Layer 2 of a small transformer language model trained on English Wikipedia (10 layers, counted from 0, width 96).
A neuron's activation on a vector x is SiLU(gate . x) times (in . x), where the dot is the dot product.

Input weights of the MLP neurons that the questions are about. A number n stands for (n - 500) times 0.00089.
n10 gate: 218 492 608 452 465 336 418 452 670 594 417 312 324 590 430 488 677 543 600 544 461 353 485 369 500 446 515 597 484 251 520 345 284 579 572 477 441 379 539 649 361 397 528 512 191 347 681 504 708 360 411 388 344 422 438 576 492 282 591 270 585 403 461 624 465 452 332 247 407 270 580 405 303 402 433 400 528 524 431 500 456 508 580 588 702 418 605 350 589 346 706 857 592 519 813 329
n13 gate: 608 455 492 524 407 464 668 364 616 516 603 635 452 704 519 481 500 480 457 581 504 628 611 496 418 678 403 305 805 642 399 500 368 820 536 746 568 386 200 410 428 516 424 624 452 339 728 343 259 512 531 592 224 437 329 464 610 472 544 405 399 551 403 414 500 516 520 575 605 297 660 409 524 500 618 568 653 696 618 309 460 536 706 412 285 200 792 464 539 577 576 504 423 430 243 400
n26 gate: 708 288 547 535 397 380 778 815 595 548 794 190 736 541 375 431 567 661 698 231 586 504 321 522 573 564 668 581 456 487 384 297 384 496 509 478 496 478 526 465 690 509 425 500 598 583 307 321 627 375 353 460 504 413 534 438 565 742 425 623 461 704 318 656 496 407 522 500 746 452 642 118 491 662 347 433 193 584 337 595 562 557 487 473 824 621 327 659 275 744 244 483 402 409 545 588
n57 gate: 442 525 652 397 504 558 605 657 696 321 459 521 397 601 548 356 479 504 244 596 677 460 575 397 199 513 388 437 361 194 305 636 777 439 533 411 434 508 496 577 545 595 615 352 754 459 692 737 663 492 436 525 455 367 765 372 302 512 553 402 809 298 271 556 662 459 581 447 580 472 508 520 633 670 569 608 297 471 462 512 471 463 600 583 680 605 644 516 544 444 717 277 218 392 678 385
n77 gate: 443 626 530 544 564 721 474 337 342 426 591 333 845 464 294 397 380 600 474 549 405 466 504 654 732 614 756 701 391 234 420 583 398 483 814 427 482 599 650 678 614 641 403 577 113 634 410 817 530 602 453 447 663 578 487 579 496 579 264 355 689 444 384 457 912 531 284 526 667 509 345 710 718 344 639 434 566 368 392 418 518 478 638 460 406 547 526 504 276 653 461 330 301 453 669 548
n89 gate: 500 545 571 637 449 451 702 695 649 639 396 625 378 537 350 366 402 341 531 656 670 426 718 630 480 739 441 442 444 592 696 496 520 716 463 524 560 544 520 285 318 452 492 429 688 157 504 617 588 378 611 541 752 472 402 374 532 492 404 633 488 888 508 658 703 468 444 532 579 488 565 580 385 412 568 553 703 116 446 547 347 443 512 520 607 583 315 625 500 242 657 715 422 677 577 544
n94 gate: 547 416 557 676 557 457 600 681 546 632 554 148 528 625 561 320 603 593 450 584 423 450 606 653 354 687 431 416 664 613 647 571 543 543 283 388 551 512 565 376 543 198 551 374 524 411 652 447 418 437 638 421 784 412 225 567 446 387 336 449 393 331 615 608 426 465 751 527 619 585 358 453 480 454 321 544 634 535 613 258 273 320 254 263 400 339 305 598 650 549 465 477 572 381 449 402
n124 gate: 413 442 537 675 614 561 425 439 593 474 730 633 355 668 500 634 573 432 552 674 348 574 368 885 455 417 659 481 266 655 565 523 278 440 683 481 511 549 448 665 378 572 504 685 477 564 482 672 699 462 455 450 546 615 463 329 466 447 489 405 511 586 422 671 421 489 485 666 593 463 553 462 438 575 372 423 550 511 632 660 261 405 800 665 407 441 682 470 258 353 348 375 236 433 320 603
n173 gate: 460 581 473 686 439 416 457 536 512 387 476 545 289 553 554 299 400 586 527 468 597 319 439 520 488 652 292 544 287 504 364 544 599 422 285 535 646 477 531 445 472 397 342 535 608 477 438 679 433 572 337 616 516 593 272 345 679 378 665 378 600 566 837 357 465 556 348 839 535 523 253 461 636 578 465 532 572 385 922 640 386 484 540 504 528 279 770 421 535 677 579 768 588 600 520 599
n174 gate: 294 221 465 587 642 588 531 671 608 609 606 622 627 427 314 303 713 402 677 576 481 688 462 202 330 447 358 706 496 370 532 437 480 617 651 717 394 609 670 438 354 310 635 388 536 562 300 458 617 500 512 560 572 384 469 337 500 626 453 425 581 461 670 372 438 611 516 358 708 617 420 543 552 461 414 608 456 698 382 678 563 449 416 580 641 523 407 413 903 554 480 362 676 450 636 737
n175 gate: 632 599 651 558 466 606 508 629 527 653 481 552 394 556 443 515 496 377 436 583 405 538 672 317 629 556 504 508 345 593 429 442 133 589 270 725 244 198 652 385 722 613 504 602 449 293 613 511 765 316 580 461 551 569 572 523 592 523 438 477 481 641 587 607 431 668 473 496 348 439 535 566 311 465 485 320 543 512 333 702 384 613 669 672 377 827 413 384 603 330 678 571 380 462 547 337
n186 gate: 427 458 583 614 654 582 548 651 409 327 657 596 447 333 504 687 669 420 555 471 448 377 531 132 416 500 468 512 488 553 459 488 602 859 451 576 561 436 588 376 463 602 524 528 516 440 524 731 492 738 217 344 525 760 615 402 476 366 431 342 754 376 643 329 665 635 620 512 528 736 406 460 521 436 560 467 697 492 425 384 451 394 298 603 616 584 285 723 536 338 439 339 351 253 344 207
n187 gate: 535 508 417 590 557 410 508 605 489 216 685 444 426 608 649 268 370 404 470 500 462 443 455 516 694 448 265 559 608 531 173 504 664 562 336 584 729 661 553 462 625 337 512 379 658 519 757 650 546 641 565 649 371 240 325 418 561 550 299 415 340 347 607 542 427 598 477 500 587 439 484 585 437 773 273 571 406 640 376 275 613 523 330 469 484 622 329 519 470 345 516 564 643 599 740 403
n10 in: 618 536 560 203 559 328 792 614 436 388 543 446 610 527 752 436 549 422 415 758 483 559 162 403 466 523 696 210 435 396 584 605 372 808 689 466 670 311 509 487 697 487 544 372 593 496 627 702 652 438 496 160 399 380 645 575 633 700 335 609 398 556 624 667 496 658 823 287 402 487 373 561 739 699 617 566 703 399 756 611 496 566 531 544 602 265 308 469 534 466 675 593 382 594 540 491
n13 in: 617 348 523 524 648 318 619 264 458 396 387 492 457 524 642 469 687 291 439 540 416 626 666 469 289 407 412 640 574 418 563 602 500 647 299 527 621 415 152 670 551 574 414 633 238 593 485 504 399 607 389 330 394 827 569 693 523 438 636 301 672 481 469 607 658 657 365 461 542 419 362 535 361 392 550 658 528 594 235 642 562 484 432 611 304 665 676 574 462 682 531 402 632 561 397 668
n26 in: 530 411 449 739 399 679 820 627 593 453 328 169 452 665 666 364 641 509 377 443 543 454 555 417 670 72 585 562 738 414 487 561 627 556 295 470 335 585 424 427 517 643 496 386 447 496 280 316 659 452 581 561 662 385 254 557 581 751 699 504 475 645 602 338 487 456 551 483 704 547 382 681 592 427 590 553 719 644 415 977 305 604 412 579 637 457 322 691 530 445 704 382 424 364 557 496
n57 in: 607 629 619 397 585 315 522 404 470 549 212 374 485 429 328 578 612 557 585 655 638 407 386 420 437 714 556 465 299 234 427 317 431 557 608 331 447 474 455 380 561 519 722 548 554 492 381 621 640 435 365 361 500 586 396 542 256 675 603 626 645 515 339 556 602 615 556 382 556 759 462 576 732 538 496 400 377 546 621 522 176 531 512 577 527 664 727 443 489 611 694 297 404 765 423 481
n77 in: 629 566 527 419 410 301 714 354 370 301 372 267 687 579 330 532 451 289 484 254 693 433 477 379 472 755 571 360 420 592 488 468 528 396 589 551 391 536 398 365 548 512 68 457 431 615 496 601 580 390 575 333 439 579 567 783 310 263 532 351 524 496 654 512 508 492 464 556 343 567 447 620 819 524 464 488 537 411 612 425 673 246 680 451 631 583 555 524 326 238 226 488 461 547 553 661
n89 in: 594 191 634 535 690 476 288 212 603 562 617 597 607 472 454 396 464 578 764 400 561 279 383 488 373 451 408 632 359 555 452 374 717 574 338 477 414 345 531 581 590 524 370 164 631 453 412 466 333 575 473 615 389 523 527 697 338 508 637 661 400 361 508 823 516 457 477 750 400 539 713 164 564 578 379 571 583 610 528 488 547 500 480 452 368 315 550 269 488 447 488 572 439 588 353 500
n94 in: 450 773 528 437 545 534 562 626 378 607 674 552 399 680 381 361 500 727 484 538 594 573 677 303 447 470 358 700 379 633 416 801 445 235 559 689 408 245 337 500 412 370 508 500 601 240 894 440 570 711 611 454 475 492 586 437 627 587 658 563 553 525 496 578 347 592 434 475 374 172 521 450 610 339 413 399 471 730 316 504 833 475 513 407 283 516 394 500 418 508 600 516 706 802 618 542
n124 in: 199 477 422 709 688 531 478 638 719 293 443 637 335 547 336 444 496 308 370 601 466 504 258 408 347 378 393 605 466 508 465 481 561 474 412 500 409 440 660 436 698 435 732 163 612 692 526 427 557 561 440 431 508 448 582 225 481 637 542 591 701 638 396 541 477 653 549 595 545 702 492 545 527 549 436 327 550 260 457 224 485 523 485 504 260 485 489 553 362 559 333 610 423 578 600 671
n173 in: 607 519 331 552 493 522 337 648 407 522 365 439 225 424 551 482 478 606 267 395 753 536 383 641 590 531 568 402 298 350 645 367 426 427 493 384 691 373 287 518 611 304 463 611 433 456 593 528 292 831 572 437 615 493 432 426 485 537 419 603 460 486 511 601 533 485 518 427 241 572 385 610 661 405 683 392 496 670 364 493 287 600 332 418 387 558 626 529 746 357 459 625 322 421 418 470
n174 in: 500 544 682 516 421 355 638 504 260 411 392 657 602 328 469 603 278 758 568 726 458 557 545 339 676 354 435 385 488 492 484 500 645 635 453 247 449 546 256 535 426 703 356 595 342 577 610 369 380 531 404 445 563 504 363 700 584 516 613 368 473 320 408 576 431 426 270 617 382 573 378 252 504 616 658 421 319 453 536 431 710 477 658 528 631 603 671 574 779 606 469 364 564 290 256 457
n175 in: 321 459 566 544 396 408 391 260 345 398 437 385 612 810 570 364 306 441 465 148 364 276 396 496 589 574 624 386 627 555 504 599 648 551 384 375 599 480 415 449 643 436 492 558 415 775 295 366 413 548 356 460 496 391 407 364 692 643 484 345 372 430 430 613 484 792 617 417 473 535 416 801 488 602 453 648 504 572 769 512 607 643 536 468 346 298 686 591 765 639 405 492 535 488 392 687
n186 in: 683 452 439 625 734 543 519 535 454 496 639 303 634 504 511 473 441 500 500 452 595 417 474 398 489 451 591 381 838 686 334 453 371 867 669 469 516 508 794 292 340 422 449 443 397 658 436 395 423 292 508 736 335 236 530 547 638 597 438 582 690 343 408 519 427 476 354 484 641 561 543 438 429 504 492 472 528 520 452 374 193 336 500 484 806 443 222 488 412 485 531 406 568 412 520 266
n187 in: 370 745 627 288 547 320 496 614 421 428 540 529 541 525 620 452 260 761 290 525 791 718 692 398 432 559 373 517 516 690 702 512 488 706 606 600 415 312 739 400 867 476 476 441 496 504 433 582 516 660 556 825 402 588 389 447 636 468 646 573 436 584 456 392 339 328 652 528 715 460 369 172 587 464 427 566 529 549 596 520 723 553 649 484 380 440 305 537 596 662 573 654 457 548 368 402

Each question shows a token from some text and the vector x that enters the MLP there. A number n stands for (n - 500) times 0.0057.

" Pat": 538 527 604 484 461 505 543 393 649 592 722 529 573 316 570 360 385 500 304 693 562 357 460 697 482 679 462 469 732 401 281 563 556 495 408 477 484 599 574 472 468 601 510 599 555 583 325 561 436 321 639 710 391 463 539 402 429 499 503 437 496 618 549 421 399 498 541 488 678 598 380 660 630 662 427 331 558 620 403 466 480 556 521 586 589 731 522 718 511 582 566 382 656 476 357 357
The two highest activations, in order: n57, n187

"ed": 445 399 600 521 367 569 498 554 350 534 403 551 555 577 499 458 576 486 505 408 416 403 442 566 478 439 714 341 620 393 581 508 462 615 630 337 554 460 371 596 606 384 390 671 544 727 653 546 473 498 504 369 405 497 413 530 567 250 549 279 413 715 571 638 523 479 394 453 411 326 334 542 510 406 539 293 736 492 374 681 545 395 522 467 401 499 478 244 484 403 519 239 689 443 436 586
Which three neurons fire most, strongest first? n77, n10, n13

" F": 555 468 478 477 369 524 327 584 534 533 613 556 679 230 568 419 230 477 484 581 455 431 362 587 553 650 508 480 510 658 390 675 538 565 546 298 261 356 608 386 381 520 613 609 454 668 505 285 554 432 491 674 538 376 372 544 411 564 441 548 549 446 613 586 476 694 536 350 345 269 432 590 512 420 335 567 545 592 453 639 412 352 400 490 307 644 538 594 311 495 685 405 371 471 495 471
The most active neuron and its activation: n175, at about 0.37

"ier": 479 580 358 551 414 682 586 464 588 634 416 445 436 478 469 591 266 539 345 524 433 522 589 678 606 628 560 408 609 499 613 651 513 596 521 408 502 497 447 533 454 581 476 388 393 433 440 472 326 497 689 751 451 626 630 749 544 527 409 468 538 512 714 381 632 517 428 447 485 401 444 521 568 670 304 404 563 313 519 404 522 344 641 392 707 638 421 416 405 550 700 222 378 350 499 449
The most active neuron and its activation: n77, at about 1

"\n": 670 589 553 417 691 650 444 414 496 444 266 506 610 530 383 520 439 640 723 335 540 365 627 433 480 553 402 332 578 518 447 437 405 556 486 428 520 510 618 544 363 612 470 605 701 717 412 518 634 437 511 404 465 484 562 440 593 660 412 774 357 458 570 425 452 612 484 444 378 313 435 692 547 490 696 542 396 544 582 544 572 550 518 722 346 326 488 445 599 290 445 354 537 644 505 600
The most active neuron and its activation: n175, at about 0.27

".": 651 591 486 473 552 624 427 300 528 229 155 570 605 537 645 550 475 749 391 568 322 437 446 357 553 396 439 368 504 371 457 399 510 361 392 448 547 345 625 541 491 621 355 522 494 342 510 489 538 498 292 488 513 518 372 439 455 561 538 409 471 306 499 581 491 514 522 316 336 661 554 375 287 418 482 446 604 516 599 568 653 437 581 748 365 287 417 427 435 500 522 508 595 590 513 491
The most active neuron and its activation: n10, at about 0.42

" was": 614 501 664 453 459 727 382 371 514 401 487 628 589 375 342 445 492 628 679 555 262 517 496 528 352 536 517 570 579 497 474 308 292 256 512 197 711 349 628 405 522 489 407 530 317 534 481 503 524 522 392 425 492 493 662 226 661 395 430 506 559 620 524 460 470 573 395 537 386 568 601 584 479 697 678 341 462 301 528 459 449 525 463 383 365 623 620 330 495 471 769 491 608 540 658 392
The most active neuron and its activation: n26, at about 0.52

"i": 630 760 419 603 349 599 337 381 487 672 265 678 403 571 475 441 472 475 645 355 475 503 407 597 452 668 645 479 535 386 505 584 568 515 404 579 549 508 586 602 550 674 689 423 473 562 440 391 450 313 663 551 684 485 600 456 406 582 512 318 437 613 459 498 387 521 263 473 348 557 395 400 567 392 351 539 424 546 506 341 594 439 688 326 587 696 434 665 452 576 540 469 536 522 298 615
The most active neuron and its activation: n10, at about 0.42

"ute": 571 476 540 375 532 608 405 502 510 342 594 707 581 710 410 230 503 306 630 442 551 549 646 497 446 645 403 434 485 476 713 568 518 572 568 538 537 751 438 339 750 549 563 547 488 512 477 422 568 263 615 572 498 317 454 604 388 276 591 473 662 481 672 583 515 434 492 554 387 306 337 473 448 420 565 477 537 524 402 619 487 549 433 381 456 485 436 542 626 581 740 510 753 639 492 614
The neuron with the highest activation: n94

" k": 401 494 609 687 521 207 513 495 707 423 411 487 498 407 470 549 541 699 620 694 492 403 379 311 623 710 538 562 669 345 545 410 395 349 514 632 343 565 491 417 393 597 436 417 370 507 495 525 485 625 549 515 431 480 460 649 434 694 474 485 629 697 444 477 386 570 552 335 575 542 527 585 586 494 561 788 496 466 403 510 762 495 350 579 375 371 432 537 328 343 447 467 426 475 660 383
The neuron with the highest activation: n77

"ross": 435 482 588 577 427 471 401 569 322 596 599 628 673 423 480 385 489 436 387 293 348 466 587 554 660 445 438 467 581 706 502 474 281 486 586 590 332 568 199 399 696 403 388 407 566 441 480 610 443 623 615 410 429 415 392 478 431 552 267 478 674 331 728 506 503 352 356 432 535 369 323 424 503 465 520 379 685 470 441 371 453 449 541 438 471 349 585 402 571 468 633 596 653 549 364 631
The most active neuron and its activation: n94, at about 0.54

"im": 474 580 560 258 262 497 659 565 607 504 419 530 694 336 438 562 474 431 603 297 178 407 319 491 443 561 641 393 452 344 465 550 517 261 531 443 567 602 622 567 633 666 494 434 696 424 549 406 437 514 464 497 445 579 521 691 646 419 549 570 634 734 477 392 534 434 514 600 435 615 411 529 610 448 445 540 614 646 531 372 528 541 697 494 557 276 402 606 614 383 403 595 544 363 307 278
The most active neuron and its activation: n94, at about 0.14

" I": 482 418 407 499 521 467 342 266 593 513 695 496 639 298 640 386 390 424 368 477 319 472 549 445 603 663 223 528 634 497 463 509 516 541 578 559 509 493 659 534 444 311 675 513 365 473 331 387 381 356 656 481 486 428 583 743 453 514 453 371 354 624 487 730 366 431 503 459 548 413 735 649 404 654 339 455 406 622 521 620 447 507 474 479 402 571 661 497 515 498 466 334 519 574 464 420
The neuron with the highest activation: n173

" with": 543 475 395 251 548 386 316 438 553 492 471 621 720 424 532 496 469 438 343 482 325 484 526 518 483 356 290 467 583 556 651 374 354 542 374 575 497 324 523 504 548 569 321 479 425 427 482 577 493 345 487 401 476 271 616 308 628 292 431 422 562 559 588 536 678 491 421 662 405 439 501 695 682 774 583 398 473 474 393 467 448 430 543 534 438 252 709 395 401 490 591 596 645 581 693 629
Which three neurons fire most, strongest first? n10, n26, n13

"re": 255 815 349 374 499 718 386 436 461 583 361 470 523 499 582 435 506 350 555 334 349 568 366 490 501 583 354 619 539 429 534 563 354 403 670 412 314 466 552 443 754 354 768 418 428 382 492 314 518 479 490 517 437 536 620 612 596 493 494 577 607 448 423 362 431 442 398 573 366 538 468 631 386 250 501 368 380 663 678 552 504 429 532 456 522 677 466 625 562 516 732 500 569 550 358 467
Which three neurons fire most, strongest first? n89, n175, n13

" |": 582 514 455 524 476 505 379 446 521 278 436 606 593 343 467 469 432 476 431 385 481 472 499 325 480 242 450 283 311 408 392 397 361 357 606 388 413 445 489 506 355 588 424 596 665 492 431 539 512 254 487 486 519 550 661 380 524 626 582 408 555 445 446 442 592 423 655 371 465 614 403 685 191 631 394 389 522 422 493 521 487 483 649 443 351 517 836 427 465 471 426 510 426 433 548 473
Which three neurons fire most, strongest first? n57, n124, n187

"i,": 806 503 409 541 585 622 379 477 547 510 302 519 555 519 492 612 448 667 642 290 407 518 588 434 636 377 400 347 757 171 616 500 397 357 407 598 470 507 617 530 603 716 580 408 489 570 535 417 447 468 486 624 663 451 608 364 598 669 536 298 605 505 345 611 350 614 446 378 569 516 528 499 582 410 439 622 534 541 422 454 541 432 636 445 393 692 508 486 371 459 705 573 622 503 419 430
The most active neuron and its activation: n175, at about 0.18

" of": 599 523 468 512 531 541 414 485 459 563 526 471 452 371 510 374 380 525 311 593 522 560 460 715 668 358 360 310 411 511 654 474 637 481 624 417 601 226 518 619 675 561 296 442 529 580 426 556 582 378 552 274 478 401 468 389 632 337 420 365 673 546 580 700 654 493 325 485 697 452 455 538 456 542 510 584 585 508 541 481 515 528 667 502 310 279 638 439 412 381 720 510 738 509 529 604
The neuron with the highest activation: n173

" Ch": 440 457 537 734 567 203 403 555 536 531 400 543 420 508 614 456 338 572 520 522 541 228 523 729 645 658 259 487 500 444 442 625 581 511 571 444 392 509 532 451 464 341 430 561 549 727 392 405 314 598 593 528 475 468 466 527 699 541 505 436 637 629 619 527 423 338 575 424 324 440 474 546 509 533 471 567 727 536 346 747 468 543 297 486 421 372 595 502 532 670 588 634 402 577 506 309
The neuron with the highest activation: n173

" sc": 492 620 372 740 370 429 683 617 397 404 390 555 615 479 638 577 473 544 579 617 591 653 511 588 560 502 532 513 508 306 409 558 617 537 540 551 509 412 519 402 616 665 396 519 506 624 531 686 553 373 592 398 482 670 569 371 441 519 567 602 692 433 360 496 582 466 588 749 414 506 629 480 733 563 605 649 328 614 487 444 330 429 293 736 422 507 342 691 473 569 791 461 488 520 548 244
The most active neuron and its activation: n57, at about 2.6

" Act": 410 476 495 503 700 515 695 437 641 565 659 584 181 369 625 519 295 446 367 516 386 344 508 678 646 521 652 584 343 636 411 380 544 636 661 468 407 502 499 566 355 471 511 545 620 541 384 427 381 484 646 589 641 514 386 396 722 435 504 594 443 456 441 625 559 388 464 758 647 538 693 625 389 510 383 375 659 527 589 385 635 488 334 575 308 536 648 437 546 602 514 400 471 567 505 638
Which three neurons fire most, strongest first? n124, n89, n10